Layer 2 of a small transformer language model trained on English Wikipedia (12 layers, counted from 0, width 64).
A neuron's activation on a vector x is SiLU(gate . x) times (in . x), where the dot is the dot product.

Input weights of the MLP neurons that the questions are about. A number n stands for (n - 500) times 0.0023.
n3 gate: 554,524,458,599,455,638,599,517,411,743,556,661,303,365,497,712,664,697,584,332,436,414,481,490,733,451,370,523,468,635,454,332,416,318,592,374,539,588,464,562,600,516,543,676,488,593,390,216,541,338,265,510,699,717,862,222,366,472,628,523,512,647,436,254
n5 gate: 288,335,257,547,501,417,667,384,638,672,495,573,574,361,565,682,427,452,264,436,542,448,749,304,463,459,269,723,337,496,569,480,606,534,382,651,452,506,442,283,411,426,447,457,500,398,477,430,565,435,550,220,503,612,522,469,423,534,522,467,401,752,484,528
n7 gate: 498,496,645,499,510,373,360,650,577,467,382,493,349,429,237,674,511,209,642,299,456,412,420,432,655,532,419,382,559,735,404,419,706,438,475,633,581,432,426,499,689,504,453,498,688,592,556,362,538,589,418,626,523,672,661,260,492,429,350,577,434,303,480,660
n8 gate: 389,427,356,545,393,332,482,711,336,498,686,528,627,567,594,524,568,435,291,513,648,617,464,544,646,560,698,493,342,533,296,584,657,444,567,751,459,543,507,230,358,447,281,490,668,334,497,438,520,683,739,409,617,382,640,658,539,664,406,442,400,392,430,513
n12 gate: 426,406,453,419,528,349,624,598,366,582,398,761,322,746,462,384,787,381,350,381,522,488,517,448,518,351,401,508,496,571,431,492,595,279,861,504,423,505,380,529,695,319,561,329,525,327,561,709,339,501,579,487,524,444,624,442,548,255,696,620,496,404,687,417
n24 gate: 363,584,474,584,453,444,559,543,328,513,434,964,495,388,363,513,448,328,368,351,464,355,351,561,529,464,524,486,686,324,370,404,848,371,577,481,428,484,129,266,642,403,648,689,473,653,765,487,564,419,356,515,792,568,640,376,509,563,452,320,395,410,631,418
n25 gate: 574,810,418,563,509,336,613,360,501,577,198,564,526,524,600,645,550,512,39,400,581,516,565,463,494,516,442,537,530,497,288,410,447,515,309,699,211,349,294,588,433,491,531,369,613,656,493,361,499,578,545,585,435,545,583,484,545,643,324,665,455,522,571,391
n26 gate: 727,548,458,619,446,427,816,482,577,635,483,616,357,495,572,352,584,438,396,420,653,530,628,433,450,611,282,369,615,589,480,363,576,309,353,606,303,381,512,451,560,802,450,318,716,786,661,417,416,344,366,611,492,443,499,665,363,428,550,698,338,694,556,526
n35 gate: 356,488,395,534,253,746,714,464,537,410,526,423,439,285,327,685,482,359,193,357,563,539,523,588,636,354,365,318,630,493,613,400,366,533,383,714,579,602,421,623,644,506,589,746,683,661,659,175,530,457,501,547,705,569,613,555,489,511,571,345,512,545,555,520
n43 gate: 570,620,655,626,578,596,614,556,695,388,403,548,426,233,444,622,652,541,485,500,386,342,537,562,642,369,520,339,502,673,467,296,473,465,550,675,523,808,368,560,657,688,593,520,145,527,621,487,393,691,417,327,555,615,680,200,447,593,525,410,463,249,560,587
n58 gate: 424,649,391,367,533,401,626,426,662,561,421,421,304,473,529,562,549,282,537,542,371,405,203,595,456,554,297,376,458,605,611,137,510,579,250,529,448,729,306,488,657,591,375,560,406,598,622,221,399,626,599,562,779,496,603,401,348,405,607,524,324,482,494,372
n76 gate: 830,764,516,521,614,470,320,576,395,618,330,525,259,654,415,692,552,606,438,476,419,413,462,540,487,543,451,584,454,401,476,352,602,481,461,340,655,461,389,580,589,418,592,581,526,583,564,789,210,441,535,569,594,445,480,642,582,449,551,517,508,503,775,135
n78 gate: 425,598,377,581,544,406,662,456,574,571,777,548,421,293,587,719,612,347,505,485,486,320,406,563,638,647,626,475,557,498,274,463,621,235,463,692,689,503,538,627,571,609,422,521,412,476,651,425,196,576,542,511,598,384,824,544,389,170,463,635,468,406,428,594
n82 gate: 537,286,583,598,505,442,587,526,663,454,649,491,565,401,440,503,616,782,421,491,461,544,403,449,555,571,373,693,408,358,647,331,681,715,389,694,655,255,389,322,445,579,461,343,717,608,519,474,576,394,291,459,510,513,496,430,573,469,652,532,432,722,731,399
n97 gate: 224,489,243,390,432,340,606,634,471,744,789,541,474,345,545,629,536,452,382,442,716,601,698,625,552,429,710,547,465,371,416,427,458,447,316,699,512,422,519,380,581,598,518,406,503,646,673,412,274,459,822,641,643,402,528,493,619,433,622,567,460,518,682,680
n98 gate: 632,448,494,562,711,370,331,713,494,350,610,567,603,398,450,701,380,712,452,347,474,526,412,530,495,573,302,504,665,672,456,401,609,639,450,543,792,562,569,534,393,451,762,485,533,309,506,564,577,607,525,578,382,484,523,562,308,422,862,465,597,415,511,407
n106 gate: 469,484,576,497,444,498,529,394,700,429,575,312,691,241,433,568,526,501,234,472,339,567,441,766,810,439,421,720,300,686,542,426,600,610,370,697,603,468,476,388,493,456,499,628,728,737,623,333,579,675,578,405,495,574,464,622,662,438,516,584,298,555,504,556
n107 gate: 537,406,596,505,519,631,394,435,483,515,245,613,575,667,367,426,275,509,218,546,500,508,392,602,433,381,455,745,508,528,418,382,562,542,666,523,410,361,172,436,283,378,468,499,675,300,433,629,444,436,308,578,516,590,530,640,608,643,480,355,433,622,433,460
n112 gate: 504,566,497,680,491,213,691,223,455,539,470,505,361,538,402,417,529,663,562,525,482,574,450,519,507,633,435,739,430,572,397,462,642,505,352,420,691,595,73,554,459,534,494,480,206,465,697,560,143,531,571,517,494,479,581,431,346,472,478,728,302,275,717,427
n120 gate: 791,530,433,569,378,456,582,625,478,741,536,845,728,380,634,542,573,427,570,513,533,520,364,635,514,605,617,423,603,376,583,488,550,448,508,553,645,590,474,301,184,418,615,398,540,561,571,512,322,664,290,859,543,478,586,725,509,391,390,387,644,477,497,504
n122 gate: 570,473,802,632,447,570,401,580,619,534,493,468,328,622,383,522,428,672,468,548,406,271,430,573,534,366,562,571,508,637,551,394,705,592,615,508,481,457,291,606,453,487,688,531,438,836,697,486,436,429,338,305,447,727,611,609,281,487,645,473,378,571,684,493
n124 gate: 359,609,346,670,391,437,520,465,541,657,354,527,499,716,462,645,329,634,395,470,427,435,301,616,538,562,502,854,333,402,451,481,603,536,414,550,428,602,298,264,259,318,504,495,556,494,381,577,528,182,610,568,532,591,834,448,614,528,466,509,395,451,455,481
n149 gate: 432,601,531,747,482,608,887,548,477,518,431,438,425,519,552,584,401,512,293,633,584,396,438,714,660,750,630,585,745,459,406,421,751,505,740,605,716,332,489,360,523,628,459,510,325,403,581,545,124,575,495,625,362,492,745,518,580,504,500,229,540,677,643,414
n150 gate: 508,449,509,721,708,399,467,634,352,769,591,513,433,550,313,295,605,531,311,738,366,529,498,484,489,511,669,509,514,470,420,465,572,467,572,449,603,558,575,578,536,681,371,432,333,172,655,672,447,495,677,464,326,517,456,477,520,643,697,733,435,418,540,329
n161 gate: 409,553,508,794,752,765,728,398,566,460,425,441,606,412,580,665,510,697,377,495,378,434,444,626,642,460,471,486,644,523,543,464,606,443,497,532,673,436,419,294,630,416,518,603,383,323,454,385,381,640,474,270,554,478,637,554,564,738,280,290,205,504,494,322
n163 gate: 288,640,530,551,547,339,547,338,641,621,617,582,702,681,570,598,653,438,470,448,617,321,500,521,491,502,583,411,572,441,569,508,480,731,374,482,614,566,294,675,659,575,537,634,690,553,488,220,576,730,699,561,543,531,658,451,458,599,469,665,509,532,402,408
n3 in: 391,589,746,562,533,557,378,408,605,232,512,436,244,214,535,759,529,293,444,463,292,389,327,577,426,433,419,507,511,539,578,457,402,415,415,389,937,805,381,410,341,467,583,628,556,367,477,417,639,329,669,343,496,678,733,407,599,430,714,324,588,374,424,550
n5 in: 304,664,343,689,524,367,523,418,522,235,280,412,448,573,458,261,693,365,484,754,388,383,626,515,535,383,431,444,480,523,356,393,470,543,466,586,315,351,635,574,711,351,455,412,457,607,566,367,443,587,547,420,405,546,587,456,511,593,493,570,322,569,526,422
n7 in: 681,568,587,590,329,645,467,691,430,470,581,385,644,266,320,741,291,585,721,331,565,510,643,484,513,510,524,593,608,696,377,487,389,521,484,595,367,756,489,770,337,542,523,206,419,500,531,544,471,397,333,592,427,587,423,271,420,442,682,465,632,436,630,469
n8 in: 551,329,334,416,344,661,588,511,680,534,481,515,658,690,581,612,660,389,264,526,636,341,579,508,406,674,462,368,420,446,320,544,598,480,599,479,528,527,571,350,412,514,434,515,616,509,559,487,538,760,551,578,399,286,664,818,380,580,359,479,502,680,429,554
n12 in: 338,569,679,446,344,347,381,366,502,566,354,540,602,649,782,583,430,657,498,368,384,569,615,424,507,388,512,545,428,401,552,490,509,233,633,464,332,713,419,629,493,529,334,455,681,486,398,614,550,456,512,484,526,571,583,320,391,363,602,244,764,549,544,119
n24 in: 33,942,432,411,254,150,272,214,177,587,545,521,711,829,292,590,662,411,599,705,651,648,502,394,243,828,661,562,452,341,304,438,551,756,465,545,203,231,342,534,590,751,514,832,580,365,721,460,549,713,645,557,629,363,291,545,383,589,801,568,603,540,220,523
n25 in: 582,464,461,589,407,548,314,777,302,179,649,592,523,322,526,484,441,421,498,457,341,624,326,516,553,655,546,464,741,668,477,451,514,468,415,761,579,474,638,110,669,523,397,401,467,427,569,473,645,641,696,274,510,524,448,597,416,550,309,499,452,549,523,671
n26 in: 675,406,721,522,530,621,516,664,522,591,709,716,443,548,332,502,628,539,547,418,526,395,781,642,514,699,616,311,440,497,432,572,424,721,364,603,636,405,497,448,246,292,493,408,631,530,553,358,670,418,628,315,164,499,574,603,363,750,508,387,346,690,294,453
n35 in: 463,257,521,542,430,531,581,262,495,402,634,539,408,677,345,576,487,623,514,260,274,533,469,458,908,341,558,418,368,531,505,488,442,365,182,680,407,242,409,167,633,606,668,420,577,533,461,568,488,408,651,695,357,469,233,266,389,530,467,459,358,465,564,790
n43 in: 572,577,669,645,721,717,468,570,464,443,596,531,468,450,232,675,792,600,722,680,494,364,393,594,379,487,516,484,602,460,327,321,507,410,416,578,873,612,448,496,427,570,886,763,457,669,491,310,682,323,478,219,626,527,505,486,670,534,681,340,496,374,299,343
n58 in: 112,292,589,507,443,596,556,625,306,639,259,489,410,462,352,346,696,388,139,713,449,557,823,418,406,722,606,609,194,839,538,334,469,732,637,555,303,576,483,524,818,417,228,377,622,589,172,412,675,346,157,413,178,420,466,492,259,504,416,426,257,409,270,441
n76 in: 582,271,500,628,447,662,409,682,520,495,786,551,298,472,641,828,505,699,341,370,726,190,553,546,536,343,474,728,420,630,501,565,505,415,567,527,449,495,280,472,334,575,677,347,294,571,459,671,651,253,211,524,549,528,515,588,513,363,689,467,550,488,706,341
n78 in: 422,527,526,384,309,363,331,606,430,483,552,406,517,464,509,699,323,385,233,554,388,586,705,158,612,607,924,323,389,457,409,486,260,543,594,894,517,647,483,449,593,379,468,551,359,229,541,97,535,435,560,591,584,496,487,193,575,555,309,310,426,497,528,696
n82 in: 557,338,576,647,539,391,581,633,753,528,412,422,404,506,352,459,431,203,597,584,534,659,217,296,340,513,818,522,531,384,428,443,512,645,343,454,355,420,514,359,188,333,352,465,444,473,734,309,538,308,296,574,568,394,456,514,383,524,399,631,516,471,710,581
n97 in: 110,230,587,506,688,501,518,408,621,392,534,422,533,346,553,549,850,503,604,378,564,700,458,313,463,559,578,609,569,372,766,541,361,268,503,411,610,883,584,433,367,428,666,700,402,335,438,481,581,732,480,567,518,466,384,518,621,514,561,547,597,592,471,426
n98 in: 515,157,258,483,536,401,573,539,450,471,350,393,465,400,432,581,717,614,711,519,683,622,528,583,604,521,303,680,505,784,414,446,396,401,396,534,507,539,661,513,641,681,498,395,522,373,473,692,515,556,505,334,429,466,564,302,544,453,587,602,476,440,539,658
n106 in: 346,501,752,591,508,641,472,463,574,418,427,545,485,546,334,546,743,482,434,596,372,560,467,561,466,321,407,342,664,422,606,377,221,452,363,399,532,550,533,555,423,314,517,573,524,277,447,451,672,556,795,658,466,525,653,573,631,812,531,529,549,376,607,217
n107 in: 506,621,316,484,545,488,425,446,308,338,482,562,474,766,425,404,486,509,574,731,340,541,585,520,549,494,499,531,269,335,420,462,663,645,506,344,361,526,492,578,545,381,407,411,389,347,448,302,393,207,485,457,746,476,678,462,550,455,425,530,466,371,328,534
n112 in: 327,594,471,691,393,398,608,338,600,498,513,290,82,672,197,384,615,519,390,583,439,531,620,415,272,359,418,735,445,598,520,541,493,693,536,381,561,692,270,765,684,382,487,799,270,726,522,400,441,531,675,761,416,637,327,625,492,353,612,624,602,311,697,409
n120 in: 637,687,559,593,335,633,377,307,505,370,488,418,503,743,509,596,423,891,635,538,610,638,360,417,471,566,523,601,475,447,446,399,562,652,653,513,787,551,523,439,345,417,563,441,395,465,567,426,440,661,424,782,571,630,602,231,416,613,627,226,475,427,460,542
n122 in: 599,335,430,559,444,563,533,397,404,650,891,400,505,500,563,385,501,625,387,541,287,566,449,465,571,435,419,352,412,696,481,563,356,240,741,503,561,461,641,656,593,549,547,343,527,491,684,443,518,490,295,514,297,416,488,752,462,382,579,604,612,661,357,352
n124 in: 485,409,426,384,515,333,477,365,611,515,659,639,548,613,460,508,605,361,368,544,624,510,483,537,242,458,655,641,646,469,478,502,515,626,557,299,443,760,587,399,462,628,708,603,561,720,447,634,534,191,464,643,339,529,662,325,571,571,760,502,303,414,533,648
n149 in: 486,426,255,327,425,713,886,855,423,534,569,400,760,571,668,507,585,274,280,470,548,606,619,773,809,718,525,312,526,626,615,600,579,499,547,801,557,458,529,607,709,872,335,446,602,369,606,533,477,563,449,500,536,193,729,520,604,409,348,400,499,638,526,572
n150 in: 595,485,572,363,701,306,517,478,547,661,582,263,498,497,592,322,422,487,394,662,544,437,576,452,393,297,467,671,536,606,594,561,627,699,509,306,669,372,552,409,194,695,436,446,531,362,655,567,507,657,743,672,401,610,413,408,459,483,719,757,586,489,445,725
n161 in: 512,330,770,751,610,521,492,604,465,534,576,400,502,400,581,649,368,404,548,552,276,535,472,492,627,681,303,585,379,327,948,533,488,433,551,684,605,716,440,485,537,496,316,745,434,334,569,230,601,616,498,631,224,426,348,322,491,606,568,230,508,683,456,783
n163 in: 766,551,422,504,462,342,546,552,380,732,405,709,642,586,614,520,408,381,383,459,720,552,684,572,674,727,465,603,485,420,413,595,330,544,379,528,451,434,407,670,720,658,412,362,488,387,414,587,427,576,551,384,548,484,470,529,288,536,383,689,621,545,406,515

Each question shows a token from some text and the vector x that enters the MLP there. A number n stands for (n - 500) times 0.042.

"st": 527,462,543,422,551,457,482,488,490,464,525,545,410,512,516,552,523,403,543,512,447,506,405,421,585,422,307,502,461,407,539,551,256,424,486,302,531,469,529,450,384,393,521,476,529,450,361,541,451,510,508,370,488,456,252,414,664,424,608,572,644,419,429,452
Which of these neurons fires most? n12

" p": 473,596,513,597,596,706,374,399,439,475,635,454,531,613,679,500,654,689,413,592,498,559,403,556,637,409,535,317,659,503,463,643,325,730,473,402,618,452,529,358,602,421,549,504,512,547,428,570,832,653,791,519,482,405,317,518,617,542,497,632,690,584,509,411
Which of these neurons fires most? n106

" M": 436,432,459,517,587,609,381,729,466,631,586,489,475,712,618,532,610,664,487,559,438,515,329,555,434,593,665,485,662,595,449,805,429,689,295,461,523,461,548,518,630,382,493,483,587,604,328,425,447,435,650,542,286,468,535,409,518,585,594,484,674,467,512,417
Which of these neurons fires most? n124

"ct": 625,404,557,403,851,679,324,474,529,474,467,423,353,442,468,540,632,622,507,514,425,559,474,552,357,405,322,465,603,441,446,617,474,540,445,358,576,430,573,560,441,427,439,560,475,572,373,440,491,565,466,621,534,553,443,438,454,428,638,521,512,549,282,527
The most active neuron and its activation: n3, at about 170

"he": 616,416,374,532,510,454,475,485,507,416,522,529,614,442,408,361,417,546,516,693,550,434,516,289,486,596,489,474,371,489,297,667,369,510,468,427,269,615,605,421,424,535,472,460,426,360,379,470,527,529,633,451,296,473,465,491,620,552,427,509,617,253,546,452
Which of these neurons fires most? n8

"ra": 626,368,593,559,517,516,402,569,658,537,459,538,622,455,605,407,452,299,644,708,455,494,508,440,533,445,480,619,606,312,517,696,562,460,473,315,484,452,689,340,585,469,489,440,602,584,329,585,562,464,631,515,429,567,614,498,572,560,599,326,480,478,495,496
Which of these neurons fires most? n124

" of": 444,484,749,421,527,408,526,561,447,499,492,476,542,479,538,513,461,396,458,600,593,438,636,483,384,561,355,510,667,496,440,673,329,631,505,293,626,514,547,341,509,438,456,516,524,505,456,496,553,491,532,536,565,415,513,483,461,510,608,460,530,545,515,480
Which of these neurons fires most? n163

"ation": 665,652,471,354,542,504,450,500,559,430,467,429,657,464,508,312,496,699,494,514,509,601,432,518,499,630,598,606,506,492,481,872,454,483,483,535,647,502,598,545,475,504,450,539,478,525,342,633,508,545,554,569,573,463,371,609,536,353,564,607,519,479,442,565
The most active neuron and its activation: n120, at about 47

"c": 516,594,458,518,533,639,524,569,629,428,623,577,431,463,423,539,563,531,497,464,480,593,559,422,594,428,475,474,492,427,431,621,369,594,459,584,641,479,582,554,588,608,502,611,428,557,411,424,566,435,513,493,394,371,463,448,486,515,386,378,495,538,286,596
Which three neurons fire most, strongest first? n35, n43, n161

"===": 317,689,437,120,398,494,327,429,334,570,504,568,486,578,536,199,504,507,398,503,475,524,423,413,508,563,671,508,618,585,424,644,558,678,399,386,469,408,364,556,711,410,529,829,595,305,495,463,619,487,521,404,595,462,629,635,557,580,571,300,561,770,325,287
The two highest activations, in order: n24, n107

" J": 551,305,567,613,518,627,375,507,334,680,613,523,473,617,514,576,509,572,506,407,423,444,326,449,362,664,675,501,688,540,521,901,314,829,446,449,517,401,435,249,539,501,493,299,418,505,445,525,485,455,377,540,461,457,488,278,429,517,508,451,595,616,466,435
Which three neurons fire most, strongest first? n82, n120, n124

"o": 624,556,610,446,526,522,449,615,501,423,474,531,442,375,442,484,436,530,534,543,519,365,546,327,386,358,555,401,562,537,478,667,628,523,490,422,581,580,586,494,618,593,650,574,327,635,420,608,528,511,423,413,384,570,475,490,605,603,501,356,564,434,531,573
Which of these neurons fires most? n43

"S": 458,546,565,449,394,442,622,523,575,548,580,522,516,714,416,542,486,661,603,606,339,633,421,491,483,597,612,475,736,571,588,819,480,632,447,374,514,405,505,282,472,612,543,417,573,420,388,543,567,528,613,571,434,631,538,420,547,615,464,485,651,601,447,509
The most active neuron and its activation: n124, at about 97

"if": 478,380,625,590,351,626,292,462,554,361,611,519,471,389,561,611,430,442,522,546,492,433,551,375,252,356,336,478,534,386,505,653,254,594,489,483,686,583,591,546,374,433,484,684,497,524,343,576,578,403,397,637,491,611,433,312,468,635,563,472,767,595,691,420
The most active neuron and its activation: n3, at about 280

"e": 609,566,571,400,427,667,479,534,531,371,515,543,512,428,520,419,607,594,508,544,500,470,561,515,473,557,625,527,568,466,405,584,373,505,611,505,629,478,735,522,518,487,562,630,424,495,460,582,424,465,393,393,360,477,500,435,431,532,575,423,588,567,345,471
Which of these neurons fires most? n43

"ers": 405,486,537,331,478,574,484,548,666,234,458,534,355,488,601,451,430,609,573,425,468,359,389,527,429,467,591,371,442,476,592,640,479,506,442,475,607,478,481,562,548,653,360,442,496,452,326,497,612,362,548,415,545,513,340,551,517,459,566,483,674,461,472,515
The most active neuron and its activation: n58, at about 2

"v": 600,370,560,515,473,788,518,559,516,543,630,576,567,495,434,372,519,558,629,551,527,449,390,467,494,303,574,451,639,472,661,747,606,517,582,536,625,428,632,583,436,522,603,556,456,629,410,380,534,678,397,513,453,454,307,457,489,441,371,518,535,590,536,496
The two highest activations, in order: n122, n120

"er": 473,511,509,534,480,731,647,494,570,461,451,579,488,561,439,435,576,571,436,544,496,507,540,566,488,612,540,398,500,579,453,659,332,388,562,498,587,447,679,567,457,594,463,494,498,534,389,584,551,399,487,355,412,402,369,496,516,449,489,529,570,400,363,457
Which of these neurons fires most? n26

"s": 487,611,548,485,578,661,390,492,610,438,452,578,434,561,475,481,525,638,565,543,413,501,504,622,538,533,439,416,596,329,640,606,468,584,481,343,613,460,609,554,560,633,461,534,485,523,472,373,530,596,470,473,563,509,355,489,442,534,581,361,645,568,433,464
The two highest activations, in order: n161, n3

"g": 518,264,492,523,603,452,360,456,452,636,569,567,525,451,437,432,515,596,571,614,475,648,519,335,475,481,462,505,435,460,547,662,368,654,491,482,517,411,589,555,462,513,496,522,428,619,417,480,570,489,351,457,551,452,407,521,445,413,467,487,480,613,509,456
The most active neuron and its activation: n82, at about 150

"ed": 469,484,616,409,420,402,548,389,563,447,491,399,548,492,484,508,459,419,438,440,418,514,712,462,453,473,549,546,505,404,455,785,503,547,468,366,408,308,493,518,336,514,380,532,491,530,469,530,512,542,450,435,652,487,351,536,561,442,447,589,548,511,445,611
Which of these neurons fires most? n107

"as": 610,622,548,560,503,598,605,496,448,463,503,524,545,465,537,506,334,619,507,536,433,466,562,425,489,416,542,493,525,400,543,747,577,554,451,559,383,372,570,439,557,648,372,546,551,433,428,530,589,509,518,511,458,507,361,588,416,460,419,442,707,600,603,545
Which of these neurons fires most? n149

" R": 504,556,512,542,539,525,397,577,396,558,680,440,534,564,469,544,597,522,561,401,447,332,411,552,371,502,686,445,679,553,537,921,464,741,423,377,536,418,347,444,583,487,419,596,489,510,359,514,574,500,645,371,445,622,538,553,553,561,538,428,670,613,454,471
The most active neuron and its activation: n163, at about 39

"ent": 526,578,435,405,673,560,380,394,547,498,509,475,462,447,543,344,448,548,420,433,473,497,439,410,377,393,431,466,652,516,458,588,435,390,401,294,619,621,587,530,456,525,418,337,440,557,318,533,601,443,518,495,648,535,397,384,495,584,591,482,712,444,434,428
Which of these neurons fires most? n3

"at": 590,558,517,433,628,684,527,536,503,412,470,421,477,396,482,553,502,443,459,434,384,609,554,295,451,486,455,364,602,487,484,624,435,511,611,586,649,576,686,424,599,510,488,464,622,458,408,489,518,551,409,578,396,550,497,509,355,573,444,449,590,444,468,625
Which three neurons fire most, strongest first? n7, n161, n35

"us": 412,507,562,397,647,683,534,387,581,473,575,448,539,470,590,582,395,594,565,639,502,522,426,497,427,413,462,556,515,452,645,647,464,340,535,224,562,599,513,494,539,670,540,547,583,537,286,559,651,496,612,406,511,522,483,495,424,483,707,491,739,536,467,461
Which of these neurons fires most? n3

"r": 592,405,610,437,564,586,418,503,656,527,519,498,648,445,570,530,613,383,612,646,312,555,484,582,588,572,624,442,464,539,503,549,447,598,478,408,624,397,494,519,431,403,453,600,434,535,447,508,558,402,612,476,289,457,222,531,386,611,395,419,587,491,421,504
The two highest activations, in order: n106, n161

"k": 524,423,471,456,453,412,461,490,361,390,489,553,532,716,457,496,439,548,588,630,534,514,447,360,466,467,504,613,468,486,572,747,341,505,453,445,583,469,548,479,285,587,527,453,625,420,459,448,536,517,525,404,487,489,474,572,449,456,448,577,509,513,523,469
Which three neurons fire most, strongest first? n107, n8, n98

"a": 487,672,538,526,543,539,560,603,470,455,378,302,458,423,466,502,478,428,566,588,451,370,418,253,504,429,658,422,593,433,516,644,396,523,529,569,544,534,689,372,582,510,550,531,497,505,323,524,530,577,500,420,438,536,501,516,489,512,461,319,545,486,535,530
Which of these neurons fires most? n43

"ast": 631,475,568,383,607,340,439,496,471,278,529,493,397,441,555,413,587,429,491,509,534,677,430,555,372,478,458,403,560,482,341,640,294,416,509,431,429,316,635,433,395,470,492,661,586,544,375,416,506,564,554,512,467,455,286,537,565,643,450,548,480,432,410,573
The most active neuron and its activation: n25, at about 51

" t": 540,572,606,598,498,601,473,641,532,448,627,522,450,605,615,370,592,701,491,552,544,686,410,437,518,463,414,308,752,542,568,781,324,665,383,371,537,386,541,308,427,300,494,515,387,334,540,580,466,672,458,434,599,464,383,466,531,602,405,489,584,547,372,497
Which of these neurons fires most? n120

"i": 717,655,428,531,484,601,431,409,511,618,459,420,332,470,383,321,539,654,465,595,515,355,558,405,578,447,581,440,510,415,423,575,419,512,574,446,448,301,627,494,470,557,476,462,426,713,359,524,594,388,411,530,405,538,490,431,410,480,565,437,576,543,512,472
The most active neuron and its activation: n122, at about 150

"n": 462,610,422,524,472,623,432,478,531,465,404,520,434,486,438,494,481,444,382,513,440,491,589,413,469,553,521,615,466,404,448,709,527,539,497,495,425,443,517,460,573,570,476,446,547,547,310,451,476,557,526,404,434,593,421,449,417,474,402,488,598,630,372,534
Which three neurons fire most, strongest first? n5, n25, n107

"x": 489,397,601,385,578,437,483,505,568,312,506,372,393,664,491,579,583,446,443,650,462,511,533,336,471,494,442,432,441,656,710,685,604,456,583,455,612,581,569,354,643,545,487,505,480,505,465,501,597,581,418,461,368,559,392,462,465,372,545,474,643,472,495,468
Which three neurons fire most, strongest first? n12, n98, n122

" S": 490,615,568,529,397,549,572,546,578,640,586,554,472,697,498,552,537,642,661,575,394,569,333,479,467,581,641,431,733,523,552,853,511,596,532,398,525,359,482,314,454,583,512,445,653,368,348,517,492,485,656,539,490,563,520,546,491,664,447,489,628,507,439,485
Which of these neurons fires most? n120

"est": 564,372,466,438,582,440,315,445,476,343,510,581,315,552,640,484,507,521,475,498,523,538,460,471,365,429,341,504,358,475,428,661,381,483,456,349,569,421,531,438,446,452,416,455,496,468,357,640,597,484,651,544,515,449,237,363,576,415,594,409,646,381,339,509
Which three neurons fire most, strongest first? n98, n12, n76

"R": 517,565,494,517,490,511,464,602,412,510,647,486,593,569,483,524,567,494,469,458,475,419,445,593,410,522,686,475,699,529,552,918,434,714,417,335,553,377,380,410,627,494,436,575,440,504,358,553,579,505,654,401,450,618,541,481,564,570,520,483,634,646,508,496
Which three neurons fire most, strongest first? n163, n150, n149

"ill": 570,429,391,474,520,632,442,523,414,323,440,548,556,425,651,548,518,457,382,528,599,474,629,371,458,381,449,395,421,491,503,694,362,592,424,660,452,344,530,546,523,676,417,343,463,588,397,577,497,469,503,605,488,357,377,471,385,511,496,407,623,425,475,595
The two highest activations, in order: n25, n35

"-": 550,540,462,482,473,402,553,406,472,509,386,484,472,578,477,468,476,580,573,557,572,619,537,333,607,467,557,664,659,569,470,726,500,651,474,298,522,482,548,472,574,487,557,495,434,489,477,378,475,434,654,544,552,526,384,531,558,577,533,597,627,424,449,476
Which of these neurons fires most? n112

"p": 569,500,578,514,508,641,496,537,462,406,582,414,432,422,453,525,563,549,465,508,340,450,506,469,639,377,481,416,527,465,512,773,321,505,480,658,566,579,551,507,575,591,523,575,503,527,378,544,639,496,620,402,528,473,443,471,502,560,452,536,549,604,432,466
Which of these neurons fires most? n35